Layer 3 of a small transformer language model trained on English Wikipedia (8 layers, counted from 0, width 64).
A neuron's activation on a vector x is SiLU(gate . x) times (in . x), where the dot is the dot product.

Input weights of the MLP neurons that the questions are about. A number n stands for n times 0.014.
n0 gate: 44 -28 3 31 34 -28 -28 -5 64 -13 -9 57 -2 6 -15 45 -17 -21 -4 -16 -15 40 18 20 -57 15 23 39 20 24 19 71 24 34 -63 -8 -44 0 31 11 -21 -11 -30 -4 -5 -16 5 9 -7 -13 -14 6 -18 3 -11 -15 12 -12 7 21 6 -41 -5 0
n49 gate: 33 -30 6 -29 -17 -12 -4 -47 14 -28 -12 37 16 -37 11 -3 -2 -65 46 23 -57 -19 -11 20 14 19 -10 14 -18 -66 13 52 22 -44 -52 -47 9 -20 -5 24 -10 18 -27 7 -26 11 -5 -66 -62 -49 -26 55 2 -7 -25 -46 -32 10 11 -1 -12 -14 -21 -53
n126 gate: 32 12 -8 -19 4 -22 -52 6 5 -38 25 1 6 -30 -41 40 -10 -45 20 48 -48 -26 -38 6 8 -11 36 -6 -7 63 -32 42 -39 -3 37 -3 -6 -13 26 -3 -45 -11 -4 -55 -7 14 14 27 37 23 1 -29 -10 16 -2 -2 -7 9 -4 -13 8 12 -37 13
n141 gate: 2 2 -38 -20 37 67 -5 41 -21 17 10 -23 -38 -26 -9 -1 -48 -12 9 -41 -51 1 -17 -25 44 27 -40 -5 8 16 34 57 44 16 -11 45 15 39 -21 32 -28 -7 -32 9 10 16 17 -5 11 4 3 -11 28 -49 2 -16 -23 16 33 10 -10 -43 -14 -4
n148 gate: 12 7 6 -27 12 -42 -8 -13 -30 -12 49 -11 -25 -9 16 3 -43 -56 8 4 15 3 -5 -16 10 38 16 -19 15 22 -32 26 7 -30 11 -33 19 3 -15 4 -7 -2 18 3 9 8 40 8 25 39 7 4 21 -54 7 26 6 -12 2 10 -36 -10 -31 -15
n152 gate: 2 15 27 12 -5 12 17 -1 31 0 45 48 -15 38 33 -12 -53 1 53 29 -17 43 -43 -38 6 -22 -26 39 -46 24 -38 -37 -13 10 -12 -26 67 28 22 18 17 7 -27 -53 -30 -31 -54 2 1 -16 -7 -22 72 39 4 -20 -30 -10 -12 11 16 14 9 0
n157 gate: 27 -9 25 17 15 28 -4 -34 -1 2 9 -10 -3 -9 0 -8 -4 -11 20 -4 6 7 -3 10 -12 27 -9 -13 14 11 -17 -6 -8 -3 -4 -24 -9 11 24 -8 19 21 12 1 12 34 -5 -6 -4 30 -16 -12 8 -14 27 -11 -7 11 8 -24 -20 -21 -23 0
n175 gate: -8 -19 28 -28 10 8 48 23 -19 50 38 55 -5 14 -1 -1 -41 -38 -6 -59 -39 20 4 -11 39 11 -66 -27 -37 7 18 22 39 17 -19 -5 -12 -63 47 -11 -8 13 -57 33 -30 -37 -39 -36 78 -1 -62 -10 -14 18 22 -6 -35 10 18 -10 -30 -40 9 11
n189 gate: 57 -3 19 19 -12 11 -33 22 73 0 4 16 -7 6 -35 -2 -19 -21 9 -15 1 10 -37 4 -14 -9 12 -43 40 -3 -2 4 -10 2 6 28 28 34 -22 25 12 5 -1 12 25 -25 6 -25 -25 -13 8 -8 37 -2 65 0 -52 -32 -14 23 -1 3 -8 6
n0 in: 22 -13 -17 32 37 15 -37 -16 77 3 34 10 16 1 1 7 1 1 38 -3 -36 13 -39 15 -25 -7 26 15 -10 0 12 -27 19 8 15 -17 32 -25 -17 -15 15 7 -1 -14 -31 -13 -27 -23 0 -5 4 -6 -10 26 14 34 -47 -49 14 3 -2 -6 -14 7
n49 in: 31 23 9 16 28 27 -12 28 -34 -21 -22 -17 -2 45 3 48 6 5 -10 -18 31 12 -37 -8 -12 15 10 5 31 10 -18 -47 24 6 -17 -20 -12 -11 -59 -20 2 -34 24 61 -19 0 39 18 -11 8 -5 -26 -53 18 25 -17 6 -26 5 -53 35 13 15 -44
n126 in: -12 -11 7 -37 5 -47 5 21 -26 -27 35 -19 1 -9 -25 25 1 43 30 -10 35 11 40 -8 8 -13 37 5 -21 -15 -29 -2 54 -11 36 -8 32 -34 25 33 -12 -6 38 16 -29 14 -21 35 -3 -11 25 -31 -17 -25 20 15 -8 8 8 -5 -6 15 -26 -1
n141 in: -28 47 -16 -20 5 10 17 -39 -17 -26 17 3 26 37 1 10 -15 16 9 9 5 9 27 -7 48 22 -2 -2 3 -26 -4 -7 9 -38 13 39 -21 -40 7 -11 -38 21 37 -24 -13 -38 -25 -16 30 12 -5 26 -29 -6 -14 12 51 20 8 -40 -2 -6 23 -3
n148 in: -3 -1 56 9 -44 10 9 -1 18 9 -2 -3 27 -27 18 26 -32 -31 -4 -10 30 25 -9 -39 0 41 -32 -9 -10 15 17 9 48 -12 -35 -15 32 5 -22 23 26 28 11 24 -15 -15 5 -19 17 9 -1 17 -15 -10 64 33 -18 11 24 23 1 -8 33 -28
n152 in: -15 -28 16 -3 7 -13 -20 26 -5 42 5 15 12 16 -19 -26 23 -12 24 -24 -48 -18 56 21 -26 14 -50 -41 -34 -41 28 -26 -12 3 -7 16 5 -15 38 46 -2 9 -19 -3 -43 -4 38 -23 28 2 20 -38 -6 -20 -19 -4 -15 3 32 30 -4 -35 19 -2
n157 in: 30 -9 16 34 -16 -16 11 48 47 33 19 2 2 56 3 -12 -41 36 -2 -65 91 -65 30 -49 23 14 -4 20 35 -37 15 4 -1 -15 30 60 -14 35 -1 50 63 9 19 -4 -5 -37 -8 -35 -3 12 15 -21 -5 -6 1 9 -18 30 -15 25 -37 -2 8 15
n175 in: 38 -16 13 -40 33 1 -3 4 -28 -8 -31 34 41 9 5 21 0 -19 17 -11 14 10 66 -27 -65 -8 -38 -13 -39 -33 19 21 17 27 0 30 16 -36 0 15 -33 -22 9 -3 -28 -51 -12 -41 24 -11 -19 33 16 38 -20 36 6 12 66 21 -67 -6 13 3
n189 in: 35 -14 -28 -8 -8 -16 5 5 40 -8 0 -42 -16 -18 -15 -5 6 -14 -17 -36 5 -21 19 -25 35 6 -10 -66 15 -10 -38 34 -6 23 -61 16 -17 -27 1 -20 -31 14 -9 11 -4 9 5 34 49 6 1 15 -7 7 7 4 12 2 -46 23 -24 -64 -32 10

Each question shows a token from some text and the vector x that enters the MLP there. A number n stands for n times 0.023.

".": -11 -24 -14 2 -5 -15 24 15 1 -52 6 5 -2 19 15 2 5 25 7 -18 12 38 2 -11 -3 -10 19 -18 -33 -19 3 -23 -10 -36 13 34 18 10 -28 25 -22 11 -6 14 1 -5 13 -23 17 -4 5 8 -12 2 4 1 -3 16 -7 13 19 -27 -46 53
Which two neurons fire most, strongest first? n189, n49

" Z": -37 -1 9 43 -32 -34 27 -3 1 -21 5 -42 -15 -21 -21 24 14 19 -30 -6 32 -37 -5 18 -19 -17 32 8 -20 -12 24 2 14 1 -4 11 9 11 -25 3 1 -34 -10 -17 9 -5 11 -20 17 -19 16 24 -22 -14 -32 -11 6 -1 -15 9 9 29 19 45
Which neuron lights up most? n0

"93": -23 18 -8 31 18 -20 15 -25 15 15 -6 20 -19 3 11 12 9 5 -42 -3 -9 -5 7 4 28 -9 55 -21 -31 -13 -1 16 -24 5 6 24 0 -12 -45 22 40 -31 1 6 -1 14 -21 -20 8 40 2 2 -36 -3 -7 4 -33 -17 -14 12 -19 -12 2 36
Which neuron lights up most? n49

"-": -45 16 28 -6 -6 -18 24 -12 4 -24 16 2 -9 11 12 30 17 30 -38 -28 -3 17 -19 26 3 0 16 -28 -17 3 6 23 -14 -33 -10 24 8 11 -51 18 39 -25 -19 -6 -13 -1 -6 -9 -15 34 -11 -3 -17 2 13 -2 -1 1 16 13 -17 8 -16 44
Which three neurons fire most, strongest first? n152, n148, n0

" Bol": -44 21 -1 27 -27 -35 15 2 -12 14 16 -10 -28 -31 13 14 13 8 2 16 37 -25 -24 19 -18 -27 17 32 -25 5 -1 -3 11 12 -34 -14 5 -32 -7 15 -1 -30 -13 9 6 -28 7 -12 18 -6 4 31 -25 -16 -33 0 11 0 -8 27 10 10 -2 51
Which neuron lights up most? n49

" to": -12 15 -1 -7 -35 -18 -6 -23 10 -5 6 -13 -22 -5 3 7 -7 -4 -3 12 24 26 -3 -1 23 -11 28 -53 -21 6 10 -25 12 -25 0 -8 48 -4 -57 25 5 -1 13 -1 3 12 22 -8 8 3 -7 11 6 -2 -21 -22 -5 -25 -18 0 24 13 0 36
Which neuron lights up most? n148

" mentioned": -13 22 -22 2 -39 -30 11 -39 -19 -26 10 -11 -8 -4 18 15 -5 -4 18 15 22 17 14 16 6 -18 3 -22 -11 -8 17 12 0 -9 -19 10 25 -30 -11 28 23 -12 15 15 -3 8 24 -9 -1 -8 -33 9 -7 4 -31 -19 -2 -41 2 11 29 -12 -12 60
Which neuron lights up most? n157

"la": 11 6 -19 51 -25 -29 23 27 -18 25 13 0 15 3 3 20 1 15 -6 9 71 -53 -3 23 -18 -24 6 17 28 -13 11 -14 -1 16 -27 16 -5 -43 4 22 7 -10 4 -10 -6 -17 -9 -11 13 40 -29 7 -15 10 -29 -19 5 10 -23 12 2 12 6 27
Which neuron lights up most? n148

"za": -12 -7 12 25 -28 5 33 5 11 7 8 -8 -6 20 11 11 -5 69 -27 -6 21 -30 26 2 4 -22 33 -20 6 9 12 22 12 -5 -38 6 18 -7 -10 45 31 -22 2 -1 22 30 -2 -9 -6 41 3 -3 -10 7 -14 -33 -4 -33 0 17 14 13 -10 23
Which neuron lights up most? n175

" 2021": -8 5 -24 3 -28 -30 14 -2 -14 -16 15 8 -8 0 15 61 14 11 -32 3 -5 -16 -3 12 7 -22 28 -6 -17 -14 0 5 20 10 -15 37 5 6 -16 33 17 -5 -7 12 -20 32 -10 -19 7 7 -48 -7 -39 -5 6 -28 -17 -5 3 -21 -8 -17 -18 28
Which neuron lights up most? n49

" of": -16 -20 18 4 -23 -17 -25 -9 3 -20 19 -14 -7 -6 -2 3 19 12 -17 10 7 17 -8 10 3 -15 29 -35 -33 -12 19 -27 -14 0 3 1 50 -29 -40 30 4 -15 8 3 10 11 20 -18 7 8 -16 -5 -7 6 -21 -22 11 -13 -3 -3 27 0 -38 18
Which neuron lights up most? n126

" ed": -32 17 -41 0 -47 -2 23 -9 -29 -6 -7 -5 -1 4 25 24 4 4 -30 -7 1 -28 -14 9 -32 -32 25 -17 -29 18 15 -3 -6 12 9 -10 14 -6 -40 -5 14 -10 -7 -4 17 3 30 -29 10 8 -4 5 -25 7 -15 -7 -5 -16 -31 53 -10 -8 -11 50
The most active neuron and its activation: n141, at about 0.42

" 19": -27 31 16 -5 -7 5 25 -11 -23 8 29 15 -6 1 37 31 -17 36 -29 4 -52 39 3 19 12 -8 38 -15 7 -18 6 26 1 9 -13 16 17 -15 -30 35 14 -35 -19 2 -11 -15 -12 -19 26 26 -7 11 -2 -4 -10 -11 -7 -15 -4 5 -1 -15 -10 19
Which three neurons fire most, strongest first? n141, n175, n157

"ci": -29 14 -14 47 -57 9 20 37 -17 6 2 -13 -20 -16 -9 10 -8 17 11 -9 35 -12 25 4 0 -24 33 3 8 33 10 10 -10 16 -5 -12 -2 -17 -9 8 9 -16 33 11 -34 7 21 -28 -33 11 24 2 20 51 -23 -8 -17 6 -10 11 -12 8 13 30
Which two neurons fire most, strongest first? n141, n0

" award": -12 28 -9 13 -30 -24 34 -23 -31 -1 0 -27 -16 -5 13 18 4 15 -15 1 9 9 9 18 17 -8 10 -7 -28 12 22 9 2 6 -19 24 17 17 -38 40 9 -22 -10 9 -11 14 38 -16 -6 9 -24 4 -18 -8 -4 -30 8 -42 20 5 19 -20 -8 34
Which neuron lights up most? n0

" Cor": -28 -5 9 42 -27 -9 30 4 -26 8 -14 -34 -31 -21 -13 14 0 34 -5 -29 42 -68 -27 25 -27 -15 25 5 -14 33 17 -11 10 14 -1 -6 7 -20 -26 10 23 -13 0 -10 -3 -3 17 -23 -12 0 14 19 -21 9 -17 -20 -3 -12 -9 21 -7 4 6 49
Which two neurons fire most, strongest first? n141, n175

"\n": -25 0 29 22 -16 -29 16 -12 -6 -25 7 -33 -10 0 42 36 1 20 31 -4 32 10 -6 1 25 -9 -3 -24 -14 -9 25 -26 2 -14 11 14 -6 6 -24 8 9 -37 -6 16 -10 39 8 -28 5 -4 -29 17 -9 19 15 8 20 -10 11 31 4 20 -23 48
Which two neurons fire most, strongest first? n152, n189

" Vari": -30 23 10 42 -11 -19 22 4 -18 2 8 -33 -6 -8 -3 21 -19 43 -7 -16 1 -43 0 18 -23 -15 34 14 -25 -5 18 6 -4 36 -5 -15 5 -8 -38 37 -4 -28 -19 -18 -24 7 26 -22 -10 12 20 24 14 -5 -9 -11 1 -14 -13 -15 14 -12 -14 40
Which neuron lights up most? n148

" book": -24 0 -3 10 -11 -37 16 -14 -16 -25 -1 -39 -30 5 4 5 25 9 -8 -14 3 11 13 23 19 -3 7 5 -4 6 25 18 -21 23 -3 19 32 -1 -50 38 -10 -7 16 14 -23 2 33 14 -2 -21 -1 22 -22 6 -16 -12 9 -18 19 23 35 -3 -11 9
Which neuron lights up most? n157

"9": -17 -10 -23 13 13 -25 22 -20 5 -19 14 -20 -1 3 11 19 6 31 -15 -1 22 30 6 11 10 -39 42 -10 -24 31 3 -1 2 -6 2 29 28 -25 -20 23 -21 -8 19 -8 -13 18 -7 -22 24 -21 -1 31 -14 2 24 15 4 -19 -16 28 -12 -5 -22 42
Which three neurons fire most, strongest first? n126, n152, n49

"KO": -24 -20 -26 17 17 -44 18 -26 -2 -33 -3 -32 -29 22 17 9 14 26 -33 -27 14 -14 -15 16 -15 -16 18 -5 -31 -12 17 14 7 3 -14 26 21 -11 -5 6 -30 -6 7 5 6 5 6 -19 20 -22 -3 26 -27 7 -7 4 8 -37 3 25 6 11 9 55
Which two neurons fire most, strongest first? n148, n0

" first": -18 14 -29 13 5 -30 31 -23 8 -26 27 -19 -14 4 10 1 6 13 -20 -10 -22 -7 -33 24 22 8 18 -22 -25 3 10 17 0 41 -15 8 34 -20 -17 36 -9 2 28 9 -8 9 13 -27 -7 10 -36 4 -10 -17 3 4 23 -23 8 -6 23 1 -8 23
Which three neurons fire most, strongest first? n141, n157, n152

" 12": -27 -6 -11 -15 -14 -21 23 -2 -2 -6 28 -7 10 -17 37 38 -24 25 -13 16 -11 8 11 6 12 -29 37 8 -18 7 14 20 5 -2 4 29 37 -31 -19 10 6 -10 6 -5 -13 -1 -2 -33 24 5 -10 35 -6 -1 -22 16 -14 8 -27 -4 5 -22 -7 28
Which neuron lights up most? n175

" global": -26 13 5 7 -59 -11 13 -16 -8 -14 1 -12 -30 -11 42 28 26 19 -13 1 -6 -22 -18 -9 9 -23 30 -16 -18 0 12 11 -5 2 -22 25 34 -33 -14 29 -8 -19 -10 -7 -8 4 32 -16 -14 23 -7 -16 -17 -12 8 4 7 -29 21 15 20 -9 11 -2
Which neuron lights up most? n175